Layer 6 of a small transformer language model trained on English Wikipedia (16 layers, counted from 0, width 96).
A neuron's activation on a vector x is SiLU(gate . x) times (in . x), where the dot is the dot product.

Input weights of the MLP neurons that the questions are about. A number n stands for n times 0.012.
n8 gate: 8 -16 38 12 -14 6 34 -2 2 -24 24 -23 -8 -6 -16 19 21 33 -4 14 -6 -29 2 16 2 -37 -23 11 11 -2 -3 25 43 7 -11 21 32 -20 -19 -16 23 6 53 18 -11 -14 -16 40 -12 -22 12 -12 -39 -21 13 -29 -2 30 6 4 18 18 10 6 22 -2 8 43 -8 34 18 18 -6 -69 30 -6 0 10 -5 21 -9 5 22 -30 18 -35 -4 22 -9 -3 10 -18 37 -7 -15 -4
n15 gate: -6 26 9 9 9 -48 -10 18 -1 -28 -38 -19 -50 6 7 -40 -25 3 26 -17 45 -10 25 64 12 -19 11 -10 -16 -7 3 -15 -5 -35 -28 2 -5 -11 -69 -21 61 -2 -10 -6 10 -17 -20 2 14 -27 22 -19 -33 -10 -1 17 -11 23 -5 28 -9 21 -14 20 15 20 -29 -11 14 -16 -3 -21 -6 8 10 30 19 -6 3 48 -6 3 -1 40 19 -1 -17 -41 3 32 12 -22 -10 11 -6 -5
n37 gate: 64 -1 1 -11 29 15 17 -1 -13 -1 -15 -23 -9 -11 8 43 -3 31 -36 28 -7 3 3 24 -38 -4 -25 19 -3 -44 -21 -1 27 -6 7 8 -16 -9 -21 12 12 -14 -20 37 -24 -14 -60 -1 -4 -8 -19 7 -4 23 12 -17 20 -14 -3 20 -12 15 -29 -15 -27 -9 14 25 -19 -48 -9 13 -10 -13 12 -16 42 49 10 32 -23 -19 -39 6 -20 -3 -5 18 -14 31 11 -9 6 12 21 -7
n48 gate: -44 34 -26 25 0 -5 -20 5 4 1 2 31 12 -14 30 -15 -10 -20 -45 6 -35 3 -59 -12 -14 22 2 -34 -12 6 16 1 -19 5 8 -6 -13 8 24 1 -23 43 13 -29 18 -19 7 2 6 -19 -8 -15 -10 14 9 -20 11 1 22 -35 -49 13 -10 34 -32 -39 -15 -27 -26 -4 15 15 2 -19 -9 19 -34 -11 17 -23 -33 26 32 20 25 -5 -22 16 26 17 -3 43 10 -26 24 -11
n88 gate: 20 23 21 -20 -3 17 27 -4 14 8 44 14 -12 -6 1 -22 19 6 9 25 -32 35 30 -5 9 -34 42 20 4 6 -47 31 -10 -30 -33 8 44 16 39 34 -30 -5 17 -10 27 23 -49 0 -2 -11 -2 14 8 -12 12 -23 5 -19 -24 -1 -7 -25 16 26 11 15 -8 20 46 -24 20 -20 0 26 -10 -8 7 -18 19 -61 -21 4 40 29 6 1 -2 -30 -65 16 -28 62 20 43 -4 18
n147 gate: -28 -5 19 -11 13 9 39 -17 -18 10 -26 -20 22 -17 -2 10 -13 10 -8 -17 7 -13 5 17 -25 15 -25 20 -20 -34 -35 -2 -21 -33 -25 21 2 3 -16 -5 -20 15 9 -13 8 -29 -6 30 15 -12 11 20 -15 -7 2 -16 2 -17 9 -12 -6 45 -19 -9 -11 -23 19 -19 -6 11 -4 -15 28 -9 1 24 -12 -36 -8 3 -35 -14 37 51 17 35 13 25 12 -27 29 -23 -8 33 -33 15
n149 gate: -7 30 -29 -36 16 -10 4 43 7 6 -65 19 19 -47 17 24 31 -3 15 24 3 -43 16 -26 -17 7 22 22 31 21 1 1 -15 -11 24 11 20 22 17 19 13 -46 5 -24 2 8 -10 -2 -15 0 -13 -17 3 -17 -5 -8 40 8 -14 19 7 1 15 -10 29 -17 -23 -30 22 8 14 -20 25 19 -21 9 8 -20 -20 45 16 -22 -3 30 21 -2 -20 25 57 27 -1 -40 20 -14 7 13
n231 gate: -2 -3 15 31 28 -8 -14 28 -40 15 -34 33 -14 -4 3 17 -13 2 -15 -14 -13 8 6 -45 0 17 -46 9 8 -15 -8 -7 0 -5 -7 -43 -14 -42 34 -43 38 -12 34 40 -5 -9 -31 11 -29 26 13 -16 -59 -18 -12 -8 -40 14 10 5 -61 28 16 9 -5 17 -8 -13 -28 17 8 23 -20 -98 29 -25 -8 45 -3 25 32 -4 33 -17 -5 13 27 13 -20 57 -23 -24 -17 -15 5 1
n262 gate: -29 -24 24 23 -4 -21 10 6 -8 25 -1 -7 5 12 14 5 -15 -2 -7 -20 42 14 -13 -18 4 5 7 12 3 -14 1 -26 -7 -57 4 -11 15 -50 -10 -20 -6 17 8 22 13 -4 -8 4 -18 6 7 -29 33 28 -1 -3 29 -9 1 21 4 -4 22 -35 -42 -20 -24 0 32 -18 15 -43 27 62 20 21 -15 19 -20 19 22 -26 24 -17 18 -4 -28 10 14 -9 -5 22 -16 1 16 -10
n265 gate: 1 -16 -9 -8 15 19 -27 19 -37 -3 48 28 -35 -38 -32 35 12 -3 -30 14 11 26 17 -5 -15 -22 -22 8 15 -11 36 8 12 -6 14 -8 -41 21 12 -2 16 1 3 29 23 21 -19 37 -7 -16 49 -27 -13 -32 -4 13 -22 20 42 2 12 -15 -50 -3 -20 -24 44 27 20 -18 33 -3 49 -19 5 6 -43 -2 -6 -40 -10 34 19 1 -5 -5 13 5 25 -4 -24 7 27 21 -6 -11
n340 gate: 8 12 -12 33 -25 -25 -12 29 4 -22 -10 -15 20 -5 -9 29 -28 -3 -7 26 54 30 21 -4 -28 7 22 46 -62 -11 20 30 -4 18 10 0 17 33 -7 -5 6 -54 19 12 -2 13 6 -3 -38 2 7 -26 12 -4 2 -32 -20 -16 -18 -11 14 -18 -13 -12 -19 -20 11 11 4 -7 -6 23 13 -5 -13 41 10 -12 1 -21 0 4 -29 -14 -2 9 -16 -11 -1 39 16 5 7 -17 -10 5
n341 gate: 25 -1 -16 -7 -8 27 -26 -27 -5 -2 -24 14 -9 -21 4 8 11 -2 -24 -15 0 4 0 -5 4 3 -14 -10 -38 4 1 10 -9 3 7 -29 4 -22 1 37 11 18 -17 32 10 -11 10 8 33 -3 -4 4 -1 -34 9 20 29 -39 19 -18 9 -33 2 -23 27 10 17 -17 -7 -12 -20 -1 13 -18 22 -11 16 -18 28 4 7 19 -5 0 -28 13 9 -18 10 7 -7 23 -31 -3 11 11
n358 gate: -41 33 -30 3 -6 22 17 -15 15 28 -1 11 -3 -6 -12 -47 -19 13 22 25 7 39 -36 5 -7 -9 24 -36 9 29 -9 -17 39 5 -16 9 40 -8 24 41 -17 10 -5 1 -5 9 -20 17 -16 -20 -25 5 31 -18 -7 -31 3 -35 -7 14 -5 -19 -2 35 50 -20 23 -2 30 -12 25 38 4 -8 30 -18 10 2 -17 8 -15 -15 41 5 8 -11 20 -18 -26 -15 38 -5 -2 -40 17 28
n8 in: -41 -53 -27 -1 18 -7 -7 4 1 35 -23 10 -5 -1 -4 -23 16 0 -7 -34 -8 20 10 -3 -10 -4 10 1 19 27 18 24 -22 -9 51 1 10 -11 16 47 27 -16 -29 16 29 -19 -11 7 26 38 -11 35 11 -6 -17 -4 12 -27 9 -8 9 0 2 -23 -31 9 15 -18 -14 -22 4 16 -13 15 -26 -11 -2 35 -15 -39 36 4 -4 -14 20 -17 -20 17 -49 -25 11 -4 -5 12 22 -24
n15 in: -5 3 -32 11 11 69 2 5 17 4 -8 4 7 34 7 -22 -6 -5 8 1 -15 18 3 11 30 -16 -3 11 -27 -9 -24 -15 -13 -9 13 4 6 10 -7 19 -35 40 25 -19 17 2 0 14 45 -30 7 -8 -20 -31 -22 1 6 -28 -42 5 -26 4 -13 9 2 -8 -13 10 0 13 3 26 -44 -38 10 11 12 8 -6 13 -16 -13 21 -29 2 19 12 27 25 -10 10 2 15 -1 6 -3
n37 in: 26 4 -20 21 28 9 -35 13 -2 -13 -6 -18 -6 9 -27 -12 5 11 16 -14 7 -10 -13 -18 -19 14 25 -44 -2 -7 -1 61 21 44 -3 12 -1 3 -28 -1 6 -3 42 12 -10 20 -2 27 2 -4 -5 -15 23 27 15 -29 -6 18 -12 -8 42 -27 -12 29 -39 0 -33 5 19 2 -7 10 -11 -3 -1 -3 -12 5 14 13 -10 46 22 -15 0 -1 7 5 34 62 16 -23 -22 -15 18 -3
n48 in: 0 44 18 33 -11 9 -7 -3 4 -16 19 4 47 -5 -5 -5 -29 -7 -4 -12 16 -3 -27 -1 -4 40 8 2 20 14 9 20 -27 30 -9 -10 28 -9 -15 11 -19 -6 -17 -37 18 -51 0 -7 -72 0 38 -4 -5 23 3 26 -37 37 26 -16 13 -11 -3 20 5 10 -12 -11 -35 4 7 -14 -3 -42 -13 -10 -33 15 -1 -1 -22 41 -15 3 -35 -11 -33 13 -12 5 -4 -10 -18 -4 17 -7
n88 in: 29 -51 11 -14 -12 1 4 -12 -1 3 -8 3 -33 2 -2 -32 -33 -64 -16 -26 -14 30 -30 1 21 3 18 19 -23 -30 -10 18 -8 21 21 -28 12 -20 -4 -30 39 -5 -30 -17 11 17 15 12 -2 -5 -30 -4 23 -10 33 -3 8 -26 24 43 39 -18 -15 5 -17 -2 -16 -6 12 9 -9 3 38 -11 26 11 9 -17 -45 1 -2 -4 -2 -20 -21 -6 -8 -5 -43 4 17 -7 -12 11 -12 31
n147 in: 10 21 -13 37 20 8 3 7 -5 8 -19 24 -8 26 38 17 -15 15 18 4 0 8 22 7 21 24 5 23 -13 42 -10 3 2 -27 -37 23 23 -5 35 14 -26 -8 14 3 5 -8 -39 10 31 -14 -21 -19 57 10 6 -9 -37 -30 22 -3 -21 -13 22 -14 -20 20 -12 -14 13 7 -3 -7 14 18 7 -21 7 -20 1 -12 -7 12 6 7 28 -27 -15 15 5 -15 26 25 -3 -7 -8 -20
n149 in: 12 -11 -5 30 15 14 12 -31 -25 27 13 16 -30 20 19 40 5 -5 44 10 -5 -17 -7 -23 0 45 -2 -11 -19 9 -22 25 10 10 8 13 -35 5 -1 -19 -13 4 21 24 -27 -16 -14 20 21 -11 19 22 1 -11 2 25 -17 -7 -16 27 12 7 -1 18 16 50 7 23 -23 -12 -5 11 -12 -11 9 -16 -33 -4 -52 -9 -46 6 -9 31 1 -7 -6 -26 3 -56 15 -19 10 -27 -14 -18
n231 in: 14 18 13 5 31 -24 13 -34 44 -25 -11 43 6 -10 -22 -54 -6 3 30 10 6 14 -17 -44 -14 -7 -33 24 -1 16 10 35 5 22 -19 -2 -15 -7 31 -21 -7 -12 -6 -11 17 6 7 -5 6 -15 -58 13 -23 -15 -13 -40 10 45 7 -1 6 -27 -25 -5 10 19 -39 -34 -3 -12 37 -8 7 -3 -1 18 31 -17 8 28 -27 28 25 3 -15 14 3 8 -27 24 13 39 25 -14 -6 -11
n262 in: -31 -27 -17 -19 3 -39 40 -45 0 -15 15 1 -16 -19 15 -26 23 4 -21 15 -11 19 -16 23 -1 20 -24 0 25 -34 -4 -8 28 13 12 -20 -10 9 -19 0 -1 9 40 25 26 1 -16 13 1 18 15 -32 0 23 -71 15 8 -22 29 23 -12 -19 -8 26 -3 -9 -21 20 12 -2 10 -50 -1 4 18 -20 -1 -4 -19 10 31 13 24 7 46 8 12 20 44 -48 20 -28 -31 -41 60 20
n265 in: -29 -21 18 -21 -2 -23 -50 24 -22 4 12 26 8 -41 -15 -17 6 -49 -5 24 -1 -5 -18 -9 -25 10 13 24 19 6 7 2 18 16 4 -31 -27 -8 -15 -7 13 23 44 8 3 -2 -11 5 -31 1 5 -2 43 21 7 30 1 8 -20 22 -23 -1 28 -17 30 4 -21 -1 8 -24 40 2 26 34 25 -22 -3 5 -25 -7 -6 -17 -2 23 18 -7 -6 17 18 -10 -7 39 16 -8 17 -21
n340 in: -1 -6 22 -3 11 -6 35 -12 12 7 14 -9 -8 7 -2 15 6 23 -7 -3 19 -19 -4 3 32 -4 -34 -8 19 -4 -9 1 -4 -10 -17 8 -20 -33 1 36 11 5 -20 17 -1 5 -1 3 0 -55 -4 9 -7 -18 20 30 1 3 -19 -32 3 36 -27 9 -19 17 -23 -27 13 6 31 27 1 7 23 4 2 -9 12 12 10 -23 9 2 -42 16 -25 -23 -5 0 5 2 -9 -6 -6 20
n341 in: -3 -17 18 8 -10 8 6 -6 -16 -14 -11 2 8 12 12 8 -19 -4 -22 -6 -18 14 -10 14 36 0 -14 5 -5 -6 6 6 0 48 -12 -14 -34 -13 23 15 34 4 -13 4 -16 4 6 -9 -6 -1 10 -8 4 -27 11 15 9 -50 51 -2 9 -11 7 3 16 0 2 -34 -17 0 15 -13 9 -24 21 13 10 -7 40 19 13 25 -29 -4 -12 -1 -3 -18 10 21 -7 24 -14 3 -7 -10
n358 in: -10 -1 29 1 4 -8 20 63 -8 -25 18 17 -17 -15 -7 16 3 2 -6 8 -37 3 18 -55 25 -35 -3 26 1 -5 -8 37 5 -6 -1 -19 19 10 3 12 25 18 10 16 19 1 -15 27 -28 -25 40 -16 12 7 25 11 23 53 -30 6 17 13 -11 -13 7 34 22 -21 -33 28 5 -28 -22 -31 21 -25 -25 -40 -6 -29 4 -18 -6 -21 28 8 -4 21 23 -8 -1 -29 -10 7 -39 -19

Each question shows a token from some text and the vector x that enters the MLP there. A number n stands for n times 0.018.

"2": 24 -32 -21 -7 0 55 43 -23 31 26 14 -4 1 -4 0 -21 -26 -1 8 -5 -16 -29 -2 -3 -12 17 7 18 -22 41 9 -41 18 -37 32 2 -26 18 -25 -14 -9 -23 -3 -6 -18 -9 45 3 15 -33 5 0 18 27 26 31 -46 16 34 20 -3 8 21 -3 9 41 5 -23 -5 6 1 -1 -18 15 -31 19 7 5 -7 -33 -3 28 -1 -26 -12 31 -3 -17 -6 47 -28 -10 16 11 2 -7
Which three neurons fire most, strongest first? n262, n358, n265

" below": 7 -44 -28 -14 18 0 8 -5 22 34 36 -34 5 15 -9 -19 -18 -8 5 -15 11 3 5 -8 35 -11 1 32 7 -20 0 -25 26 -24 26 -22 -21 -10 12 23 -10 -41 36 -14 10 -18 35 -8 -1 -31 42 1 18 32 38 -7 -13 2 -5 16 -32 2 34 4 13 11 -4 -11 -35 24 12 19 38 2 10 10 28 -33 -11 -32 5 49 4 11 9 -14 17 -14 -12 52 -9 -45 -10 6 -9 -1
Which neuron fires most, and how strongly? n88, at about 0.24

"9": 36 -50 14 11 -22 32 35 -42 19 29 23 -16 15 -11 -16 -11 -11 24 12 -8 -6 -39 25 15 11 1 -6 29 -1 30 -16 -38 6 -23 0 -19 -40 20 -39 2 -25 -16 13 -27 11 -13 45 -11 18 10 8 -9 29 18 3 26 -16 24 -1 26 -10 14 27 -2 30 25 -11 -40 -33 -12 -10 -28 -28 -2 -6 -12 29 -6 13 -34 12 2 -30 -26 32 25 -11 11 2 38 -30 -38 26 0 -27 15
Which neuron fires most, and how strongly? n37, at about 0.25

"1": 22 -21 -25 17 -20 27 28 -49 21 32 18 -6 -9 -10 13 -8 -24 16 9 2 -4 -22 -6 7 -30 11 13 2 -17 20 -10 -47 19 -22 35 -8 -29 15 -20 -17 -13 -14 -8 -31 10 -13 52 -3 14 -23 19 -17 18 15 12 26 -43 19 12 28 -6 3 9 -9 9 26 3 -36 -22 2 -13 5 -9 12 -22 0 33 -9 -23 -38 1 38 2 -17 5 1 3 26 -16 52 -28 3 18 -27 -16 -20
Which neuron lights up most? n358

"we": 18 -23 -26 0 -8 38 29 -10 -2 8 12 43 9 15 -32 -15 -10 -7 -13 -31 -21 -3 -5 24 -5 10 5 -29 9 -4 -19 -32 24 -9 50 -40 -26 -16 2 2 -21 -14 19 -27 -10 -17 -17 25 6 -19 28 5 50 4 19 -1 -13 -6 30 9 -14 19 46 3 -14 -5 5 -5 0 -2 10 20 -31 26 -65 -9 34 14 -28 3 21 33 -22 -31 -8 1 -5 18 18 30 27 -44 -21 2 -37 17
Which three neurons fire most, strongest first? n37, n340, n265

" ": 12 -9 -31 30 -26 20 16 -55 15 14 38 -12 24 4 19 1 -18 22 -14 -12 2 -61 -18 -11 22 -9 19 -15 6 8 -16 -39 32 -4 6 -19 -49 4 -3 -3 13 -36 -43 -4 18 -28 24 2 14 -11 0 9 36 35 15 0 -17 18 6 51 -26 6 6 -29 31 39 7 3 -8 23 -8 -11 -13 -21 -23 26 24 32 9 -18 -13 32 0 -3 -1 5 2 2 9 44 5 -38 0 -7 8 -23
Which neuron lights up most? n265

" of": -8 -5 15 12 24 -11 22 -50 14 -1 21 -51 -8 0 -8 -41 -2 4 3 1 -32 -6 11 -12 -1 5 -32 28 22 -53 4 -26 -17 -24 20 10 40 -18 14 25 -29 4 23 -25 -6 -12 28 24 -40 -30 9 -2 5 37 17 7 -29 13 20 42 12 -16 20 -34 50 48 -23 -8 -22 -2 -21 3 10 4 -27 17 43 -10 1 -24 -24 15 14 17 11 -13 13 -12 -19 45 4 -27 19 -1 41 17
Which neuron lights up most? n88

" (": 23 -20 2 -20 -18 31 23 -9 23 -9 17 -51 5 5 23 -31 5 -2 -2 -8 15 -35 7 6 7 -23 13 -23 -12 -15 -7 -22 -14 -15 -13 -7 -1 32 28 -4 -31 -33 4 -21 24 -16 23 0 8 -10 -7 11 42 23 29 45 -8 -2 18 26 -20 -11 16 -13 34 20 -8 28 -3 7 2 -11 -24 -32 -40 4 27 4 -9 -36 10 6 -13 -3 30 -12 37 28 34 45 -33 -42 34 8 -22 -12
Which three neurons fire most, strongest first? n231, n340, n265

"0": 16 -62 -10 46 -27 14 26 -7 24 37 31 -28 13 -8 -29 -15 0 23 16 -3 -24 -26 14 8 4 3 -10 5 -33 18 -23 -36 -12 -33 13 -18 -43 -21 -19 5 -11 3 25 -35 56 -2 37 -8 6 -20 28 -3 31 -3 5 24 -46 4 49 -2 -14 -18 21 -12 46 28 6 -33 -37 -11 3 -2 -34 13 -23 -3 12 1 -20 -14 5 12 -18 -10 9 24 -13 -17 -3 46 -6 -10 -13 -18 13 15
The two highest activations, in order: n341, n37

"oint": -10 -26 -41 -1 8 13 26 -31 -1 8 41 17 -19 -3 -35 -21 -37 10 28 4 -24 -12 0 17 -31 -11 -18 7 -37 -18 16 -28 34 2 12 -25 3 18 -32 4 8 1 20 -23 2 -11 14 16 11 -51 -25 46 25 -16 29 8 -9 15 -12 -1 -11 -8 12 -32 21 15 23 -26 -24 -1 27 -29 -18 18 -42 -5 39 -6 -41 18 13 7 2 2 38 28 31 -12 16 47 -8 -21 11 2 -5 9
Which neuron lights up most? n15

"ull": -10 -23 -41 4 4 11 3 -30 23 14 41 20 2 4 14 -18 -17 29 31 -12 -19 -23 -8 21 -4 -25 -12 -26 12 5 -27 -3 9 24 15 -38 -14 37 -6 25 -2 -22 4 -37 10 -21 11 -3 68 -34 24 5 13 -5 38 7 -13 9 -9 -19 -20 20 9 -14 -8 -11 -46 -8 -34 7 22 -25 2 -5 -38 -41 56 -48 -12 -18 -9 -27 -17 -26 13 27 43 4 -1 35 -23 -18 15 -19 -38 -22
Which neuron lights up most? n265

" Record": 2 -81 -17 -6 4 33 24 -17 2 19 16 -7 -16 21 -11 -27 6 -6 -11 -27 15 -9 -2 12 1 -22 -41 8 1 -14 -23 2 53 23 -7 -34 -6 -17 -18 25 -4 -6 -13 -14 -5 -22 39 -35 -7 7 35 24 0 0 27 -36 1 16 -33 6 10 -34 -1 19 36 16 34 22 -23 -35 -23 -75 -16 -3 -19 0 15 -23 -58 -25 -5 41 -18 25 -27 21 6 9 33 32 -25 23 22 45 -40 37
Which neuron lights up most? n88

"y": -20 -6 3 3 -8 4 19 -9 -48 -7 32 -25 -8 13 -10 11 -20 -7 27 2 -12 -30 20 38 -13 9 32 30 -23 -19 27 28 -28 -18 40 -2 -12 10 -2 10 -9 -35 5 -6 8 -32 20 38 -12 -39 35 -1 47 -66 42 1 -53 28 13 -21 5 7 -9 -24 -19 19 15 11 -2 2 53 -13 -14 26 6 -37 30 -15 -25 -8 28 -5 -17 -24 -36 10 6 45 -20 24 -29 -38 11 -28 -3 -17
Which neuron lights up most? n340

" tem": -4 -30 -16 -21 -2 -12 0 -46 -10 41 47 -53 36 7 -36 -7 -24 -8 -20 6 -52 -36 -2 15 17 -21 20 -12 -39 -19 12 2 9 -30 27 -8 -26 -37 -8 -2 26 -23 0 12 12 12 20 7 -7 -5 26 43 46 -14 32 -17 2 13 38 17 3 26 9 -10 34 2 23 13 -33 -5 -17 -11 11 35 -4 -12 17 -22 -13 -46 0 43 -13 -13 -1 23 22 -7 13 28 -34 -56 -1 -11 -1 -19
Which three neurons fire most, strongest first? n231, n15, n341

".": 11 -25 20 27 13 8 32 -40 0 47 19 -12 23 1 -20 -25 20 -15 8 10 -16 -48 -3 -1 0 -22 9 -5 11 -7 16 -7 12 -41 26 10 -14 33 2 -37 -23 -6 14 -20 27 -5 28 -13 2 -10 38 -16 50 -29 2 -15 10 18 33 7 -25 1 35 -3 36 18 -17 -26 1 -5 -8 -17 -25 -15 -5 5 40 -31 -2 -47 6 27 -20 -8 17 16 37 3 12 35 -13 -39 24 15 -6 -7
Which neuron lights up most? n340

"re": 15 -4 -9 34 13 5 -18 -53 -2 10 56 15 -6 -39 -18 -3 5 4 61 -40 13 14 -37 16 24 21 27 23 -16 2 38 -28 8 -7 18 -44 -39 5 -34 35 -24 -21 16 1 -31 -12 -37 -4 26 -8 5 1 37 -3 14 5 -10 8 20 14 2 -6 13 -11 19 9 42 36 29 -43 15 -48 15 31 -41 -25 -5 3 -39 -12 -26 34 -41 -9 4 13 -8 -21 7 12 -45 21 -27 15 10 -7
The two highest activations, in order: n265, n262

"west": -3 -20 17 -26 28 13 -12 -13 15 -6 53 11 21 10 -17 -33 -29 -8 -46 -18 -25 -15 32 31 3 -3 -18 -1 0 -6 6 -30 22 11 26 -6 9 -3 -3 5 1 -27 17 -3 -1 -25 21 16 24 -14 -2 22 22 -10 28 -7 -25 8 12 -25 9 2 0 -11 14 5 -17 -16 -7 30 1 -39 -7 29 -26 -6 24 13 -56 -23 27 15 -3 21 28 25 23 -19 13 59 -24 -10 11 10 -3 0
Which neuron lights up most? n149

"ical": 5 -9 7 -3 5 -16 -14 -14 -10 41 23 -50 6 48 0 -3 -3 5 3 5 -55 -48 -12 -4 0 12 8 56 -21 -15 2 -32 41 -11 19 -16 -14 13 27 18 -10 -4 -7 -25 -28 -16 37 -20 42 -26 -9 46 31 -32 16 -2 -14 11 -5 -32 -11 28 12 -19 -1 -18 17 -4 5 -31 -7 7 -8 17 -30 15 22 26 -43 -28 0 9 -12 5 16 33 17 -30 11 48 -22 6 -6 -1 -1 4
Which three neurons fire most, strongest first? n262, n358, n231

" general": 3 4 0 12 2 7 18 -52 17 27 66 5 25 32 -18 5 -34 22 15 -6 -47 13 3 22 -22 -11 -6 25 34 -38 36 -17 3 -13 -3 -5 -23 11 5 12 -8 -22 -14 -10 -39 -20 19 -4 20 -4 10 22 15 7 -12 -16 -24 22 -7 14 -26 -3 5 -3 18 1 0 -33 0 20 -14 1 -22 24 -34 1 43 -17 -40 -5 -4 16 -4 -2 35 22 24 1 29 54 -14 -17 -3 0 1 11
Which neuron fires most, and how strongly? n265, at about 0.25

"s": 15 -18 17 -16 -10 32 16 -15 -26 42 12 -11 -21 -2 -10 -29 -30 -15 -13 12 -35 -59 16 0 -4 -13 -1 -31 23 18 21 -32 -17 13 17 -37 37 18 8 0 2 -16 33 -6 20 -29 -3 29 44 -28 29 23 31 -35 15 -14 -29 13 2 9 -31 4 8 -21 -7 29 -24 1 0 0 -23 17 -17 -12 -49 -11 40 8 -22 -11 -28 10 15 12 10 62 9 -17 -3 34 12 -10 15 -5 -29 -21
The two highest activations, in order: n262, n15

"amb": -7 -13 11 15 -1 21 21 -53 4 3 59 10 -26 -5 -8 -19 -18 16 -35 33 -36 -3 25 23 -18 -4 -5 -28 -19 1 -32 -31 36 49 56 -30 -20 0 -35 3 30 -14 18 -6 -24 -12 4 -21 -15 -24 -16 21 15 23 31 0 -29 -5 19 5 -7 47 4 -38 -7 -9 10 -14 -8 0 18 2 -24 5 -14 -18 47 -18 21 -2 -17 -3 2 11 -16 -17 44 11 23 33 40 -36 19 6 -38 -4
Which neuron lights up most? n37

"eat": 2 -30 -17 -12 14 -25 -6 -9 0 7 -7 -12 -41 -9 -3 3 15 55 -27 -12 -65 -33 9 34 -2 6 43 -7 10 -31 -36 -13 37 -3 -7 -21 -9 24 -16 15 -1 -30 10 -26 12 -40 24 -9 43 -60 9 36 31 -7 5 -9 -13 -4 39 -27 -37 -3 7 -34 -20 27 33 -21 -16 -5 18 -4 13 14 -35 -20 17 7 -17 -17 -21 24 -25 -40 2 42 8 21 -7 28 -32 -5 16 -8 -31 19
Which neuron fires most, and how strongly? n147, at about 0.29

" E": -3 -15 -28 -4 3 23 35 -68 20 -45 -4 11 0 4 0 -23 -49 -18 -13 -3 -28 -23 18 19 -14 -8 -26 -18 0 -25 10 4 20 6 0 -2 -8 1 7 21 -7 -45 -11 -39 24 -22 3 35 -3 -21 33 10 58 -51 -1 24 -22 19 9 7 -9 -6 5 -18 10 26 9 -21 -15 1 -14 -8 -23 0 -42 -13 31 7 -18 -20 43 23 -7 -13 -9 -11 -13 22 -3 33 -17 0 15 -10 9 -30
Which neuron lights up most? n341

"un": 4 -51 -77 30 -17 -17 -16 -13 -22 5 47 -12 -32 11 9 -33 14 -32 31 -25 17 16 1 -1 -20 -4 48 -25 -25 -34 1 -31 -18 12 42 -11 -20 13 2 20 -21 -57 12 -11 -12 3 -32 9 21 -1 -14 -8 33 36 26 4 4 20 35 -32 27 23 30 -34 -22 -1 12 -4 -2 5 37 -19 -16 -4 -13 -23 36 -28 -5 -21 11 65 -34 -12 7 34 20 11 28 -2 -9 32 26 34 -16 10
Which neuron lights up most? n265

" |": 26 -50 7 -7 47 7 26 -18 18 37 16 -17 21 8 35 12 18 18 -18 28 15 -12 -9 2 16 9 11 5 -10 -11 32 -18 -13 1 1 -20 28 -27 36 -6 -30 8 11 -25 29 -20 15 -34 -38 -16 1 13 52 42 11 32 3 29 -2 17 -11 8 33 -3 3 18 11 18 -27 10 -36 17 -24 10 -12 17 31 -7 15 -26 4 27 -10 -16 14 -8 15 0 23 42 8 -7 42 -12 -17 7
Which neuron fires most, and how strongly? n231, at about 0.16

";": 4 -26 -16 8 10 6 33 -11 16 26 22 -3 -8 -18 44 -1 -8 23 -3 1 4 -6 4 29 51 -22 -5 -8 -33 -28 16 10 -16 8 6 -40 24 -7 29 -5 3 -1 5 -37 -22 -35 12 -30 16 -6 12 47 35 -6 -2 11 -2 29 15 -5 -24 15 10 -6 10 38 25 -2 -1 -15 13 -22 -36 -5 -25 18 18 23 -11 -25 8 34 -19 -3 18 -20 5 -8 7 52 16 1 28 -9 -40 12
Which neuron fires most, and how strongly? n265, at about 0.38

" Col": 0 -23 -46 -27 29 -3 21 -44 2 -4 0 -5 11 -24 -38 -21 -51 -4 3 -18 -70 -3 29 23 -7 7 -16 5 10 -23 5 -7 23 7 -9 -30 -16 11 -17 0 -15 -19 -22 -37 13 -3 0 4 -8 13 42 4 40 30 43 18 -48 -8 24 11 -13 -20 22 -42 7 34 -1 -1 -22 1 -21 2 -38 43 -12 -10 36 9 -15 -31 18 28 -3 -27 -1 -8 22 16 43 23 -19 14 10 11 18 -25
Which three neurons fire most, strongest first? n340, n149, n231

" High": 2 -48 -7 5 -9 3 15 -38 4 -7 53 -16 11 7 -6 -36 -40 -26 -16 -14 -38 -8 -1 46 -1 1 -12 20 2 -2 -18 -8 8 -12 -10 -4 -26 -25 -17 13 13 -23 2 -10 4 -18 3 12 10 -19 -9 19 40 -2 24 13 -1 31 -4 1 -24 6 12 3 20 -4 3 -11 -40 16 -9 -16 0 17 -23 -33 25 -20 -66 -17 37 7 -7 8 21 48 33 21 10 47 -20 3 8 20 16 19
Which neuron fires most, and how strongly? n149, at about 0.19

"B": 2 -4 17 -9 5 22 44 -28 33 -10 -2 -19 3 -14 -34 5 -54 -7 -23 -3 -5 -25 30 9 18 -12 1 13 -21 46 -17 -6 42 11 22 -8 -31 -4 -3 11 9 -41 -2 -29 -5 -37 15 -8 -3 2 24 24 49 18 25 -2 -18 29 34 8 -17 4 3 -39 -1 18 5 22 -5 -12 6 -16 -20 30 -15 -5 17 -21 -27 -32 5 18 11 13 19 -23 13 25 18 37 -13 8 17 -21 13 -28
Which neuron fires most, and how strongly? n15, at about 0.16

" year": 8 -33 -42 21 -6 18 -6 -31 23 10 1 -15 17 7 -15 -23 -4 29 14 -31 0 -15 -4 -4 27 -20 -23 -11 -14 -38 16 -38 -4 -6 21 -4 -34 -8 3 1 0 -5 -7 -36 -24 -9 -4 -19 17 -8 34 19 27 -15 71 -16 -40 45 -15 -4 -51 4 17 -18 -6 17 4 -34 -21 11 -19 -14 3 37 -20 -11 34 -31 -60 1 3 12 -3 2 21 46 -17 -4 25 38 -16 -19 -16 1 17 -27
The two highest activations, in order: n15, n265

" average": 13 -23 -18 18 23 11 15 -35 9 9 17 -23 18 37 -10 -31 -11 10 -46 0 -13 2 -14 13 9 -9 -15 22 24 -1 11 -12 26 -12 1 -38 8 18 15 29 -22 1 -7 -5 18 -15 53 -2 18 -10 -6 22 8 -6 29 -15 24 18 2 22 -27 23 42 8 43 3 30 -29 -9 -5 -4 -36 -3 -5 -12 42 45 12 -50 -25 21 19 3 3 28 45 6 -34 13 45 -46 10 -9 4 -32 -21
Which three neurons fire most, strongest first? n341, n37, n149

" north": -7 -28 -7 7 21 1 -28 -3 30 0 49 -15 16 -15 -9 -32 -17 8 -16 -11 -33 18 23 38 -2 -12 -2 12 -26 11 2 -39 8 6 11 -18 -18 12 -34 -18 5 -31 26 -14 -8 -19 13 9 3 19 -4 21 25 -14 60 0 -28 13 17 -10 -15 -22 28 -14 7 -16 -18 14 -36 23 11 -20 16 34 -7 16 31 27 -77 -15 17 25 10 5 17 14 17 -26 20 49 -20 -19 29 17 24 7
The two highest activations, in order: n265, n358